Layer 8 of a small transformer language model trained on English Wikipedia (15 layers, counted from 0, width 96).
In attention head 0, each number of a token's query is one row of weights dot the token's vector x. The head spreads its attention over the tokens so far by the softmax of query dot key.

Query weights of the head. A number n stands for n times 0.015.
q0: 26 -13 -4 45 -3 -8 13 6 -18 -5 -27 9 11 2 15 -11 -9 4 -4 1 -9 -20 20 15 13 21 -2 10 -19 -5 1 14 14 19 9 -4 4 12 -3 20 -9 -5 4 13 -13 -1 -29 8 15 9 -14 12 -21 3 -23 19 9 -8 -23 -12 -18 24 -22 25 5 17 1 -13 -2 24 12 -2 0 15 -8 1 -17 -10 -1 13 -12 -2 -4 -11 -8 1 18 -10 28 18 -7 -10 28 -1 2 13
q1: 47 -7 14 21 2 -19 -10 9 -22 23 4 13 8 -22 9 -9 -4 -7 -11 0 -13 -13 -7 -5 11 9 2 4 -8 14 1 3 18 35 6 20 4 24 -30 20 16 22 9 5 1 -14 -7 -22 0 -3 -33 -7 0 -6 10 4 25 35 -36 -6 -12 -5 -43 33 23 -7 -18 -19 4 10 25 -8 0 -6 7 5 -4 -23 -14 -6 -8 10 -15 -14 -14 -5 16 26 20 26 -11 -16 47 5 17 14
q2: -21 12 -7 16 28 31 -33 31 -25 27 4 28 25 -27 10 -10 -9 8 -6 -1 5 4 -10 0 -8 -24 19 26 -28 4 5 -2 8 -4 -9 8 30 16 -20 -13 -12 -7 22 -15 20 -13 3 0 -25 -13 -31 6 17 16 6 16 9 13 -4 -7 19 10 -11 29 33 -8 14 11 -4 25 11 -7 9 2 -14 -15 -2 4 -3 -2 -14 -10 -4 -18 -25 -21 12 0 6 13 5 -15 8 -9 27 12
q3: 33 -14 2 4 -8 -14 44 -20 -5 -32 -11 10 -35 -22 12 20 -11 -25 4 -9 21 -1 -5 -12 14 16 11 -11 16 0 13 15 31 24 4 -15 -43 4 -14 36 5 6 -26 29 -12 3 -3 -13 12 1 25 -12 -25 -46 3 -36 16 1 -14 6 -41 -11 -14 -15 0 29 -9 -22 -2 -7 4 -27 27 -6 18 9 20 -3 -20 4 11 12 -20 13 29 28 12 6 -6 -9 -3 9 -9 22 -2 -4
q4: -8 20 -3 -10 -7 -9 -31 1 8 17 0 0 22 36 5 6 -13 54 -12 0 -31 -15 -25 27 10 -24 7 -6 -18 -28 10 -16 -40 -14 28 3 26 -29 46 24 -30 -41 -34 -44 -1 19 26 20 3 2 -6 0 -24 39 5 10 14 -6 16 -20 26 -7 44 -36 -36 20 34 40 6 -6 -22 11 -4 -3 2 -1 -29 -1 21 -6 25 5 27 -10 4 -5 -16 -42 15 3 -19 -14 -14 -11 -43 -34
q5: -14 24 -6 8 -5 -12 -58 27 11 -5 -24 -38 -16 7 -15 -1 29 16 -29 -30 -2 9 -25 28 9 -9 51 5 -6 -4 13 -21 -11 25 56 13 46 -26 37 24 -33 -25 19 -28 20 -12 -9 15 7 13 -3 -32 -8 38 27 10 -4 -33 45 -18 47 -14 28 -24 -45 -27 10 52 10 -45 -2 25 14 41 5 27 29 8 38 2 44 -27 -8 -9 -19 6 9 -61 -8 18 -11 2 -39 -2 -48 -47
q6: 31 -30 -4 -23 18 -11 42 -4 1 -5 -2 31 23 -28 -37 18 1 -46 14 11 17 -13 -1 -22 -17 -14 -48 13 2 -4 -6 -1 16 -31 -10 1 -12 -3 14 -45 29 13 -10 34 -7 32 -11 -15 -19 9 -6 -10 1 -22 10 1 2 6 -15 6 -17 -14 -39 14 24 9 5 -43 3 27 -23 -16 -4 -7 -26 -29 -12 15 4 13 -58 7 18 -3 20 39 7 45 -3 -18 22 8 3 32 28 50
q7: 15 28 36 1 -7 -43 -9 -10 29 13 14 -17 -9 40 10 21 -26 5 -2 -1 -10 -8 -32 -17 16 -2 -18 35 7 -17 9 7 -41 10 18 -24 -7 -13 5 35 0 1 -11 -47 -18 29 8 7 -18 -26 11 -3 -42 4 9 2 13 9 6 1 -27 -32 9 -37 -40 20 -29 12 -24 -25 15 -28 -27 -25 -16 -9 -21 -2 15 4 41 26 1 1 -7 22 -36 39 29 38 -21 -7 8 35 -6 -15
q8: -23 -23 -12 0 -6 3 17 -3 14 55 2 59 27 -5 -17 17 -12 2 3 -17 25 25 65 24 23 14 -37 24 12 10 -37 10 23 -31 -57 12 -30 -27 14 -32 -25 -9 -6 2 26 27 14 25 -15 16 1 10 43 19 28 -2 11 -44 -33 31 16 7 3 37 1 11 -24 15 13 -8 -10 50 -8 -6 9 20 -34 5 -50 6 -13 -11 -1 -4 -11 14 54 9 9 -40 -17 13 9 -21 34 2
q9: 12 -22 -56 -2 -33 -8 51 -29 -15 42 -6 92 -29 -13 -15 35 -18 28 -24 10 42 39 -1 36 22 38 -27 -6 13 17 3 -8 -1 -25 -23 -36 -49 -12 -2 14 -7 -26 -44 9 19 7 7 -10 -47 -7 27 56 -12 -6 -5 25 -14 21 -32 22 -14 19 21 27 8 4 28 -21 38 -24 -10 69 2 -18 16 4 -52 12 -13 23 -16 5 -12 -2 8 39 52 40 -7 -14 -5 -11 -27 -8 18 7
q10: 20 -18 -25 -24 -25 4 15 3 -9 9 27 41 18 -13 14 35 10 11 5 3 -2 -8 -1 43 8 35 -41 -33 -2 28 -22 -32 -36 -9 4 25 -16 -52 21 9 25 -22 -42 16 15 23 16 -13 -3 2 15 24 28 9 10 12 -6 -2 6 23 16 -8 10 32 1 -1 2 4 24 4 4 53 -14 -24 29 -20 -55 8 -1 2 -21 -13 7 -15 -2 1 11 -29 20 -7 5 -3 3 6 -12 15
q11: -17 25 -24 -36 11 -4 42 -14 -12 -8 -26 25 -24 -31 -12 48 2 3 3 3 13 -37 7 7 11 11 -6 -20 -30 6 -13 30 -23 -11 31 -2 -37 5 8 -24 14 12 -28 46 -22 12 -15 -32 2 -35 20 51 12 -35 -13 -6 19 1 -38 -28 4 51 -26 -24 2 14 25 1 -19 6 -16 13 9 -9 -6 -25 -19 11 1 18 -27 -12 2 -5 10 -23 -8 8 22 -11 -1 -18 10 10 10 21
q12: 32 -5 -16 -22 10 -3 -58 -15 0 26 -23 16 12 28 -18 -34 23 2 16 -15 -24 -12 -6 29 -10 30 -57 4 -4 -5 -7 -21 -1 20 37 -9 0 17 22 8 -22 3 -16 -5 5 -2 0 -10 -25 -12 -11 8 3 18 17 -13 14 33 -32 8 -5 3 22 -32 5 5 12 9 13 -14 9 21 9 -20 23 -1 -17 -22 -27 12 2 20 6 -30 32 -4 -7 8 40 4 -13 -19 12 1 -37 -33
q13: 26 27 -9 -10 24 -14 -27 5 38 18 -18 22 3 34 3 -12 -1 12 12 4 -26 -7 -23 -11 34 -26 -28 6 -20 -4 -21 -8 1 12 -2 -56 31 22 -2 19 -11 18 9 0 23 -18 16 -6 20 3 -23 1 7 10 9 -14 28 13 -7 8 -22 10 -23 -7 7 -10 32 4 -27 21 -20 -5 29 -6 -5 1 -5 -2 -51 -7 19 -2 -2 -8 50 -5 -8 28 15 0 -24 22 -7 7 8 -27
q14: 21 27 -16 -13 8 -44 5 -6 24 1 -44 -2 6 23 -8 -21 16 -6 -16 -20 -12 -25 -44 3 30 6 -3 -3 8 -12 23 -8 -43 -21 16 -5 -7 -45 17 44 24 30 -2 -26 -13 7 22 11 -24 -17 34 6 -10 8 27 -4 52 -5 1 4 7 -24 -37 -4 -20 -7 -1 36 -2 7 -10 10 -5 -18 -6 -9 -7 23 2 31 24 -7 3 16 11 12 -1 -5 28 -1 -12 -15 -2 17 -13 -30
q15: 24 18 2 -3 -45 -29 4 -26 2 19 -18 -6 23 9 -5 14 -30 8 -15 17 16 -26 26 -9 -10 -5 -44 -10 20 -16 -19 26 -10 -24 19 -23 20 0 -29 4 18 -4 17 -10 3 47 -42 49 0 2 -18 11 -26 -11 3 16 -26 -20 20 -24 -24 -21 24 -4 -10 25 -20 -55 17 -18 -39 13 3 0 39 21 -6 -7 7 -32 -1 22 26 4 4 10 1 43 2 -10 -25 7 -1 16 -4 -6
q16: 15 -14 22 -16 17 -31 8 -19 32 -16 15 -36 -8 -2 -10 -16 6 -1 -2 -14 -14 4 9 -20 20 31 -16 -28 36 16 10 -8 -1 13 5 -5 -11 16 -36 30 3 27 -7 -5 46 -13 11 0 -13 -22 3 -1 0 -25 10 15 16 -1 -29 12 4 -19 -4 12 -6 0 -4 -9 18 8 6 -4 -17 -13 4 26 9 3 -6 -1 9 31 -6 5 4 -9 17 0 39 -4 8 23 11 -1 -2 -9
q17: 21 -36 22 -10 -3 -21 23 -21 21 -5 14 -22 -14 -6 -14 -19 15 -27 11 -5 4 -6 -2 5 1 4 -25 -30 34 15 -8 0 20 17 5 -3 -16 15 -16 5 12 -1 -17 21 29 -12 13 -22 3 6 19 5 -10 -38 19 -2 7 -2 -30 5 -31 -12 0 9 6 -1 -17 -23 13 11 10 -10 -13 3 23 39 6 6 -11 -17 9 23 -13 14 -8 2 17 20 9 13 14 23 9 4 -4 8
q18: 33 -23 26 5 -6 -19 13 -4 0 3 6 -4 -11 -21 -18 -3 -1 -5 -1 11 10 -3 0 -1 9 18 -9 -10 16 6 6 -27 16 26 7 23 -14 17 -29 25 43 20 -12 15 -12 -20 -14 -20 8 6 -5 4 -12 -4 20 0 -7 32 -39 -2 -38 -30 -30 31 9 -5 -47 -25 7 12 34 -6 -1 -9 30 -1 -6 -20 -12 -26 5 10 -10 -20 -19 4 23 16 6 22 15 6 29 15 15 3
q19: -53 7 2 20 -5 19 23 -13 -7 11 19 -1 1 35 9 -3 9 -2 -2 -14 -10 7 4 18 -2 -24 -26 -17 3 5 1 15 -13 -30 -32 -6 0 1 -11 -32 -45 -21 -12 20 3 15 25 26 -7 5 11 -3 12 4 -45 -4 -25 -29 9 32 18 29 54 -20 -2 14 28 13 8 -14 -21 -1 -17 20 -6 17 2 3 4 2 3 7 18 14 19 2 -6 -13 2 -42 -5 10 -24 -17 -22 -2
q20: -6 7 -18 -22 23 0 -13 38 8 -10 -1 30 24 -32 4 -6 6 23 -11 5 5 14 -4 -14 -20 40 16 -13 -12 20 -12 -27 15 -15 5 6 20 -1 -11 28 49 -1 26 -22 8 -23 17 -35 -14 -12 -14 7 -12 20 15 5 23 48 -2 30 -1 -21 -22 39 22 -17 1 -4 0 39 21 13 17 4 -11 -35 -20 22 -15 -2 4 -8 -28 -19 -36 -10 26 -42 -1 13 14 -14 -12 14 29 14
q21: -11 -14 -23 -22 -2 10 -15 -15 -6 15 1 48 13 -16 -7 1 -2 19 3 11 9 9 14 -3 -3 25 -20 -22 7 14 -5 -40 9 -20 -15 1 6 2 -28 37 31 -4 -10 -4 15 -25 -2 -36 -16 -1 -9 42 9 2 1 13 11 39 -3 43 3 -16 -7 43 8 10 -21 -13 -13 22 3 24 -11 2 34 -23 -39 -17 -28 -7 -18 -14 -18 -40 -28 -15 32 26 -1 -15 9 0 8 -4 14 7
q22: -2 12 16 8 15 -4 14 0 -14 -13 -1 -59 6 30 -7 -11 32 -11 14 -23 -27 1 13 3 30 -15 21 -14 -10 -8 -10 15 0 7 17 -37 -31 27 -20 8 -42 22 -2 1 -25 5 -24 -3 -5 10 -4 -8 26 -13 -35 -17 8 3 -4 -29 4 16 -10 -32 -16 3 19 4 -32 9 19 -49 10 -5 1 21 18 3 6 8 2 -6 -1 7 27 -11 -24 15 -11 -28 13 -21 10 -22 4 -6
q23: -11 -15 9 39 2 6 -21 -36 11 11 24 36 30 24 16 -19 -4 -5 -14 -22 8 43 9 37 -1 18 -55 14 -33 23 -13 6 21 -34 -58 35 -6 -39 -7 0 22 -34 -3 -18 -5 4 12 17 8 52 9 28 -20 1 13 10 -31 -20 5 4 1 -10 24 24 14 -16 -27 -8 24 -19 -12 29 4 8 15 16 -20 12 27 -5 -16 -46 -8 -13 -42 26 9 -7 3 -21 -29 51 -1 -25 -9 -21
q24: 4 16 12 -26 -17 -3 5 10 28 32 31 36 25 -11 -17 19 -1 -1 3 13 11 -11 -2 -4 -7 17 -65 26 10 2 1 -35 -1 -33 37 -36 -6 13 0 -20 -11 -15 -16 4 2 -2 -2 1 -33 -22 -11 26 -13 11 18 33 -9 21 -24 -16 19 7 11 9 15 27 33 -15 -37 18 14 -30 -25 -33 11 -20 -19 2 17 3 -7 -4 6 -33 6 -7 -18 29 14 -2 17 -37 17 10 23 18
q25: -31 29 -5 7 33 -13 -8 10 -4 3 10 -10 24 -12 41 2 -15 -15 -2 9 16 11 -20 -9 -14 19 19 -45 3 25 42 13 11 1 -6 -31 -19 -4 8 18 19 -29 -15 -18 -18 21 36 15 23 -1 11 11 -13 -2 12 -3 11 -1 -14 8 -19 -16 -2 33 3 -23 -24 13 -29 32 14 -20 -22 38 -13 -14 -9 9 5 -3 11 10 7 -26 1 18 6 -8 3 30 -20 -15 -20 19 -20 55
q26: 21 2 21 -25 4 2 0 8 -30 -5 31 13 -11 8 23 6 11 5 -6 1 -28 -15 -10 8 -21 1 -18 4 11 -5 11 -27 -3 11 22 15 15 -13 13 20 -4 18 -15 -14 -16 13 -27 9 -27 -1 -16 -20 11 -1 10 9 -5 5 -3 -13 -2 8 24 -23 -21 -4 2 3 23 -17 25 -20 10 0 -4 -20 15 -15 -21 16 29 14 9 1 17 -11 -15 -4 20 1 -4 -14 11 -3 -25 7
q27: 23 -10 -13 -39 -26 -13 7 5 41 -42 23 -20 -26 -22 -34 7 26 -57 -1 -6 -12 -31 11 -9 -26 3 -18 -20 -18 15 -2 -17 -28 -13 -1 20 -13 -18 -24 29 20 -31 1 0 -13 -8 -32 -6 12 52 44 5 -12 -26 2 35 -4 -22 24 -11 -17 1 -16 1 -33 -14 -3 -27 -23 3 -18 -33 -6 23 -7 -16 -23 -7 -14 -13 -5 -47 -1 -18 2 24 -41 9 6 -2 25 21 -8 12 -23 -16
q28: -17 5 -19 -4 16 -23 -43 38 -10 -7 -21 -21 -28 5 14 6 -7 -23 -19 -4 -15 6 -47 -18 4 14 14 23 18 -32 -12 -10 -24 -6 10 -8 24 -12 20 20 -13 24 0 -5 -12 -5 -15 13 16 9 -1 16 -12 11 23 6 31 -38 -15 -12 3 14 -11 6 -32 -12 -7 31 7 -31 24 9 20 33 -38 26 7 5 -2 21 -4 -18 -35 31 2 42 6 31 9 15 -12 -10 -10 9 0 -6
q29: 24 -14 -16 -9 5 -12 21 -18 -3 8 4 -5 -6 -20 16 1 2 12 -3 44 -3 0 25 -10 9 -13 -15 -20 -9 6 -23 -19 -22 -7 11 12 -19 2 6 -2 18 16 -27 33 -7 0 7 -1 -13 -13 0 4 -4 -20 3 -5 -4 11 -2 -11 0 9 -4 -22 32 5 18 37 10 0 19 -1 -10 -58 2 -2 -34 17 17 7 -3 30 16 -16 19 12 -5 10 -4 -33 7 -2 -15 3 4 24
q30: -8 -37 6 11 -19 -18 -1 18 24 -29 35 13 -5 14 26 28 -8 6 2 28 0 2 8 -15 27 -23 -54 -9 -48 8 -33 12 -7 18 -15 -30 4 -16 -14 27 50 3 -41 19 -21 -4 10 -4 19 -1 25 3 -8 -18 -28 19 -15 -8 28 -11 -24 3 -9 -5 -25 6 -13 5 -8 -47 -14 27 17 -19 -13 27 -11 8 9 -34 -9 -24 9 -17 -18 -1 -16 44 -7 -17 -14 34 -6 11 -19 -19
q31: 20 3 -22 -11 -27 -25 36 -4 11 53 -15 18 -11 -4 -32 1 3 -28 10 -15 -25 -10 -6 -3 25 36 -34 7 4 14 -12 22 16 -8 -26 9 -58 -2 5 18 -12 -7 7 6 -39 15 -4 -11 -12 32 31 -1 18 3 -13 -20 29 33 -24 36 -7 -27 -4 -15 -18 5 13 -15 12 14 9 25 17 -13 5 -13 -18 2 35 9 -18 -13 5 -15 7 19 -10 9 -10 -32 39 28 14 17 -15 2

Each question shows a short text with each token's key, already scaled and adjusted for position as the last token sees it. A number n stands for n times 0.0048.

Then comes the last token's vector x. A number n stands for n times 0.044.

0 " ": -1 -4 -11 9 -2 -5 11 14 -25 -26 -22 -18 0 2 18 -6 8 6 1 -1 -4 -5 3 -9 12 1 57 -20 5 -26 1 -28
1 "3": -4 -8 -7 10 -8 2 0 -1 -13 -4 -13 -10 7 -2 14 -4 12 2 -1 1 7 2 -2 0 14 -7 67 -21 22 -16 7 -34
2 "8": -15 -5 -13 8 -8 -2 -2 0 -9 1 -8 -12 9 -11 12 1 2 0 -2 4 3 8 -1 -3 6 -3 70 -22 27 -13 1 -29
3 ".": -2 -8 -8 10 3 -3 14 10 -11 -27 -3 -8 5 -1 20 5 -4 -3 -7 2 -3 -13 9 -5 19 -2 61 -27 22 -8 -9 -27
4 "9": 3 -2 -12 -2 -9 -4 -1 -2 -2 -1 6 0 8 -1 7 4 -18 -7 -14 2 4 0 -5 4 19 -6 65 -16 41 -7 3 -28
5 "4": 12 6 -1 -1 -13 -6 -1 -6 -2 -3 5 -6 16 -12 5 10 -2 -1 -9 -3 10 8 -7 4 16 -2 63 -20 44 -8 2 -20
x: -7 -37 27 -10 2 27 34 -31 1 -3 -2 -6 -14 54 -25 -21 29 -27 -32 -2 -5 -18 -31 22 13 -5 20 -3 -19 -28 -15 11 13 51 -9 -12 29 32 -8 -9 -2 -7 -40 0 -6 -12 31 -23 -31 -57 2 23 -22 4 -38 -19 13 29 1 -16 -5 5 -35 -18 1 -10 19 -20 -23 17 8 -27 30 -29 14 19 16 -21 8 14 22 -6 4 9 -31 10 7 -26 -31 33 44 19 -3 -8 -21 -53
Which token does the last token look at most? 0 " "

0 " two": 6 -3 -14 13 -5 -6 13 22 -37 -38 -31 -29 0 -9 26 -6 10 12 -1 -2 -7 -5 5 -15 15 -1 81 -29 10 -38 12 -32
1 " comp": 1 -23 -13 9 3 2 11 9 -19 -19 -25 -33 2 -11 21 -2 30 12 -11 16 -4 12 -11 -7 13 1 87 -26 16 -18 15 -51
2 "eti": -31 -21 -5 13 2 4 8 -18 -2 9 17 0 -3 -2 19 -8 1 -10 -7 5 24 16 -30 6 14 -14 90 -25 33 -12 10 -49
3 "tors": -21 -5 -1 18 -1 -8 22 4 -27 -20 18 -49 22 -32 -4 14 -8 -7 10 14 1 14 -8 -8 15 -18 81 -10 17 -37 25 -17
4 " compete": -7 -23 -27 11 3 -17 23 19 -32 -36 -21 3 -17 5 16 -10 -12 -3 -16 33 -21 -27 29 -25 31 9 74 -6 1 -2 13 -22
5 " on": 8 -8 -9 17 6 -11 11 14 -37 -27 -31 -8 -10 4 10 -8 -6 -16 -26 40 -31 -27 30 -41 7 -14 70 -23 10 -21 -2 0
x: -15 -1 15 10 3 -7 29 -42 2 4 22 15 -38 38 12 -40 45 -27 -26 8 33 5 -9 32 1 -30 14 22 3 -18 9 3 15 23 -15 13 21 -10 8 -6 7 1 32 20 -8 85 37 24 -10 -31 -21 21 -2 -22 -12 22 14 15 -15 -30 20 -26 -31 -31 2 -13 7 3 -48 27 13 9 29 7 -14 -25 -5 -25 18 34 47 -14 7 9 -23 3 -30 -5 16 15 -2 -3 -19 -10 -12 -28
Which token does the last token look at most, and with what share of its attention? 5 " on", with about 50%

0 "2": 0 -2 -7 5 -2 -4 5 11 -17 -17 -17 -13 1 1 14 -3 6 4 -1 -1 -1 -3 2 -4 8 1 42 -14 6 -21 2 -18
1 "6": -6 -5 -5 7 -3 0 2 0 -7 -1 -8 -9 3 -6 8 -4 8 1 2 -1 4 5 -1 -4 7 -4 50 -17 21 -9 4 -19
2 "%": -1 1 -7 5 -4 -5 7 -3 -12 -3 1 -22 14 -10 2 0 -3 3 2 -1 3 5 -3 -3 5 -5 42 -11 19 -17 1 -24
3 " |": -3 -8 -10 13 3 -7 8 6 -18 -17 -6 -5 5 0 10 -5 -3 -1 -8 11 -9 -14 19 -16 7 -6 40 -11 6 -7 -2 -8
4 " ": 6 0 -9 4 0 -2 10 1 -9 -7 -8 -5 3 2 8 -6 -5 -5 -6 2 -4 -1 -1 -1 10 -6 42 -21 12 -4 -7 -34
5 "4": 9 3 -1 3 -6 1 -1 -1 -6 0 -13 1 13 -2 14 -4 -3 -4 -6 5 4 -3 3 2 10 -3 43 -18 21 -3 3 -28
x: -7 6 27 5 15 15 -2 -2 -25 6 11 13 -18 37 -11 -35 47 -18 -47 14 -28 -5 -17 18 -6 -18 45 -12 -10 -33 -5 -20 -12 32 19 20 55 -1 18 -22 -7 -8 -17 -4 13 12 28 2 -12 -32 1 5 -18 -18 -43 21 14 55 10 -5 -4 13 -1 -21 41 -36 -4 8 -13 22 4 -36 27 -7 -33 -9 30 -30 28 27 63 13 0 -2 -19 -8 -19 -2 -3 -6 12 23 -9 -10 -2 -47
Which token does the last token look at most? 3 " |"

0 "in": 2 -3 -7 6 1 -4 8 14 -23 -27 -24 -17 0 -1 18 -3 6 8 -4 1 -4 -4 2 -5 12 1 47 -18 5 -24 3 -26
1 " |": -3 -6 -18 21 -1 -8 8 9 -21 -23 -13 -5 2 1 15 -6 7 9 -1 7 -13 -16 19 -20 7 -7 48 -15 6 -16 0 -13
2 " C": -8 -7 -4 -4 2 3 -5 -3 0 4 -5 -2 12 -11 16 -3 -3 -6 -1 9 9 4 -7 6 6 -10 39 -22 34 1 4 -50
3 "ut": -18 -8 -2 2 6 4 -2 -7 -12 3 -10 -14 19 -3 11 -1 -6 -8 -5 16 5 11 -10 4 11 -14 42 -14 36 -6 10 -33
4 "father": 6 3 0 0 3 8 0 0 -15 4 -2 -9 29 -9 6 -4 -12 -6 -1 3 8 8 -17 8 1 -14 39 -18 41 -26 10 -20
5 " &": 5 3 0 2 1 -2 2 -8 -3 -7 19 -12 2 -1 1 12 -2 -4 -3 6 -2 6 -5 11 -12 -7 40 -37 35 -32 -9 -19
x: -17 -29 5 23 5 -19 37 10 20 -9 5 -28 4 5 0 -20 47 -15 -30 -17 14 -19 -14 16 -28 -10 25 36 3 -35 16 -2 45 25 32 -38 3 15 31 4 -29 -10 18 -5 -14 71 -8 27 -10 -24 -17 -4 -5 -13 7 6 2 -44 -10 -32 22 12 -23 -9 -28 -43 12 -13 -3 2 21 -10 19 -15 18 -11 8 -25 -30 -6 6 31 -1 52 -51 -17 -16 -21 -25 -4 22 16 12 -4 6 -33
Which token does the last token look at most, and with what share of its attention? 1 " |", with about 60%

0 " Ru": 1 -5 -5 5 2 -1 7 12 -18 -18 -22 -13 1 0 19 -7 7 7 -5 3 -1 -2 1 -3 13 1 45 -13 9 -18 4 -25
1 "les": 0 -3 -3 8 -1 3 2 -9 -8 -2 -2 -19 18 -11 -1 1 7 6 -2 0 4 11 -6 -1 10 -11 40 -13 33 -18 6 -28
2 " ==": -4 -2 -8 11 0 -5 11 10 -18 -20 -10 2 4 6 7 -4 3 1 -2 14 -11 -12 18 -13 13 4 46 -18 14 -14 3 -11
3 "\n": -3 -2 -7 8 -3 -7 12 14 -22 -22 -13 -8 1 4 3 -1 -3 -2 -8 10 -17 -20 20 -16 15 6 40 -13 7 -11 4 -9
4 "A": 0 4 8 0 -1 -2 1 5 -8 -11 -15 -6 1 -4 20 11 -13 -9 -4 6 -13 -6 6 0 11 -7 34 -23 34 2 19 -23
5 " ": 10 9 -2 -2 -2 4 10 2 0 -1 0 -16 -2 -1 3 -1 1 -4 -8 -1 -1 6 -5 2 12 -5 43 -25 16 2 -7 -43
x: -9 -20 0 3 -2 38 29 -27 -35 -12 18 14 -9 32 2 -38 13 -17 -41 36 -12 6 -13 16 -10 -33 -3 1 14 -12 12 -22 3 6 21 5 27 -43 15 -15 -6 7 10 -13 11 12 23 29 -12 -9 -46 3 0 -19 -81 14 5 11 3 -21 35 -18 -10 -15 -75 -6 -2 47 -36 -19 -17 -17 23 31 -6 3 31 -11 -4 -7 28 -3 -13 2 -11 -4 -25 9 -6 5 -8 33 12 -34 -24 -22
Which token does the last token look at most? 3 "\n"

0 "\n": -1 -3 -11 11 -5 -10 14 19 -28 -30 -24 -12 -3 4 14 -5 6 5 -1 2 -13 -16 13 -14 14 6 49 -17 2 -22 2 -14
1 "|": -4 -3 -11 19 0 -9 5 16 -32 -27 -25 -7 -2 -2 16 -9 3 9 -3 4 -15 -22 22 -22 10 -7 43 -18 -3 -8 2 -15
2 " ": -6 -5 -7 0 -4 3 6 1 -6 -2 -13 -14 2 3 6 -8 -7 -9 -1 -4 1 5 -8 5 14 -9 53 -33 17 -9 -3 -50
3 "4": -5 3 4 3 -10 4 -6 -1 -7 4 -18 -9 17 -3 11 -1 -6 -10 -3 -2 9 4 0 9 14 -4 53 -31 33 -9 11 -36
4 ".": 3 3 0 6 3 1 6 5 -14 -17 -9 -11 11 6 11 3 5 -6 -6 1 -1 -9 10 -1 19 -4 58 -30 30 1 -8 -32
5 " |": 0 -1 -1 8 4 -2 2 10 -21 -25 -15 -7 7 -5 4 0 -3 -9 -14 19 -16 -15 29 -18 21 -10 51 -19 21 9 0 -12
x: 2 -7 18 20 -4 18 46 -37 39 -5 11 -7 1 36 18 -33 12 0 -49 -15 -2 14 -46 22 -16 -19 6 4 -3 -16 7 -21 13 24 3 7 57 3 11 9 -13 -10 -12 -25 9 69 41 27 -25 -65 -14 6 -29 7 2 -22 -4 37 -12 2 22 -2 -39 -32 -21 16 -8 -10 -20 14 14 -2 27 -2 18 -31 31 -14 -15 0 25 -17 -4 -2 -21 14 -34 -20 -6 -2 4 5 6 -8 -19 -38
Which token does the last token look at most? 1 "|"

0 "z": -2 -5 -8 8 1 -4 12 18 -34 -39 -31 -28 2 -2 30 -4 10 8 -2 0 0 -2 -3 -5 18 -1 74 -29 16 -36 9 -40
1 " Na": -6 -11 -1 10 4 0 5 -2 -19 -16 -15 -21 4 -5 37 -3 5 -4 0 8 17 10 -16 6 24 -10 76 -24 32 -26 12 -58
2 "s": -18 -18 3 5 1 8 2 -13 -3 11 0 -19 13 -13 29 12 -1 -9 -7 1 20 21 -19 20 1 -8 48 -26 60 -14 10 -69
3 "ib": -11 -17 -3 -5 7 -3 9 -11 -1 -5 15 -13 18 -20 14 -10 -16 -10 -5 7 14 15 -9 -1 -4 2 63 -53 55 -12 27 -49
4 "ov": 6 1 7 -1 -5 -3 9 -12 -5 -2 10 -20 20 -3 3 -6 -10 -10 5 3 17 10 -2 0 7 -11 82 -39 64 -22 12 -33
5 " in": 14 -2 -4 21 5 -10 17 4 -28 -18 -17 -23 -14 -1 19 0 -9 -17 -17 32 -21 -14 18 -31 -1 -8 77 -26 28 -33 4 -18
x: -9 -21 10 -13 10 -9 9 -50 -8 21 18 14 -33 32 -3 -34 43 -36 -32 20 7 19 -7 6 -9 -5 35 19 -3 -31 26 3 21 8 -39 -11 3 14 -7 -20 19 10 13 27 -20 81 32 14 22 -20 -25 17 -5 -30 -12 32 1 7 -6 -13 11 -12 -43 -21 -5 -8 16 4 -63 51 5 0 19 7 0 -17 16 -14 13 28 31 -2 -8 20 10 10 -37 0 3 12 4 14 6 -16 -3 -41
Which token does the last token look at most, and with what share of its attention? 5 " in", with about 60%

0 " light": 8 -2 -9 6 1 -2 7 10 -20 -24 -16 -15 3 -2 14 -4 6 10 -2 2 -3 -1 0 -4 11 1 46 -13 6 -24 6 -23
1 "weight": -2 -7 -2 6 1 3 7 2 -22 -12 -6 -19 7 -8 11 -2 11 4 -4 0 1 5 -6 -2 6 -10 48 -13 15 -24 10 -24
2 " and": -7 -9 -12 14 -1 -7 13 8 -20 -27 -10 -12 -4 0 8 2 8 3 -3 11 -16 -9 8 -15 6 -4 42 -22 2 -19 1 -8
3 " Ha": -7 0 3 0 0 1 -2 -11 2 0 -4 -5 5 -1 17 -3 -11 -8 -2 5 6 3 -8 4 17 -2 43 -16 33 0 7 -36
4 "s": -3 -7 1 3 -4 -1 2 -9 -5 6 3 -8 13 -5 13 0 -11 -10 -4 9 4 15 -7 9 7 -9 30 -12 45 -7 5 -34
5 "rat": 6 -4 1 -5 -1 0 1 -6 -3 0 14 -13 21 -14 0 2 -6 -7 -4 3 5 5 -3 -4 6 -8 36 -23 40 -15 7 -25
x: -6 -17 24 -26 13 21 50 -22 10 -21 32 -93 -9 8 -12 -8 28 -14 22 5 -13 -4 -4 -19 16 -12 38 8 8 -15 24 -29 20 25 -10 -6 20 -3 12 -29 -24 17 2 -50 -3 19 37 34 -40 14 -9 -1 -13 14 -16 -10 7 11 28 11 -35 16 -47 -53 12 15 14 -8 -26 -1 -19 -21 8 -8 13 17 -4 24 -16 21 2 -18 19 0 -12 8 -4 21 8 16 26 34 -12 -17 -27 -22
Which token does the last token look at most? 2 " and"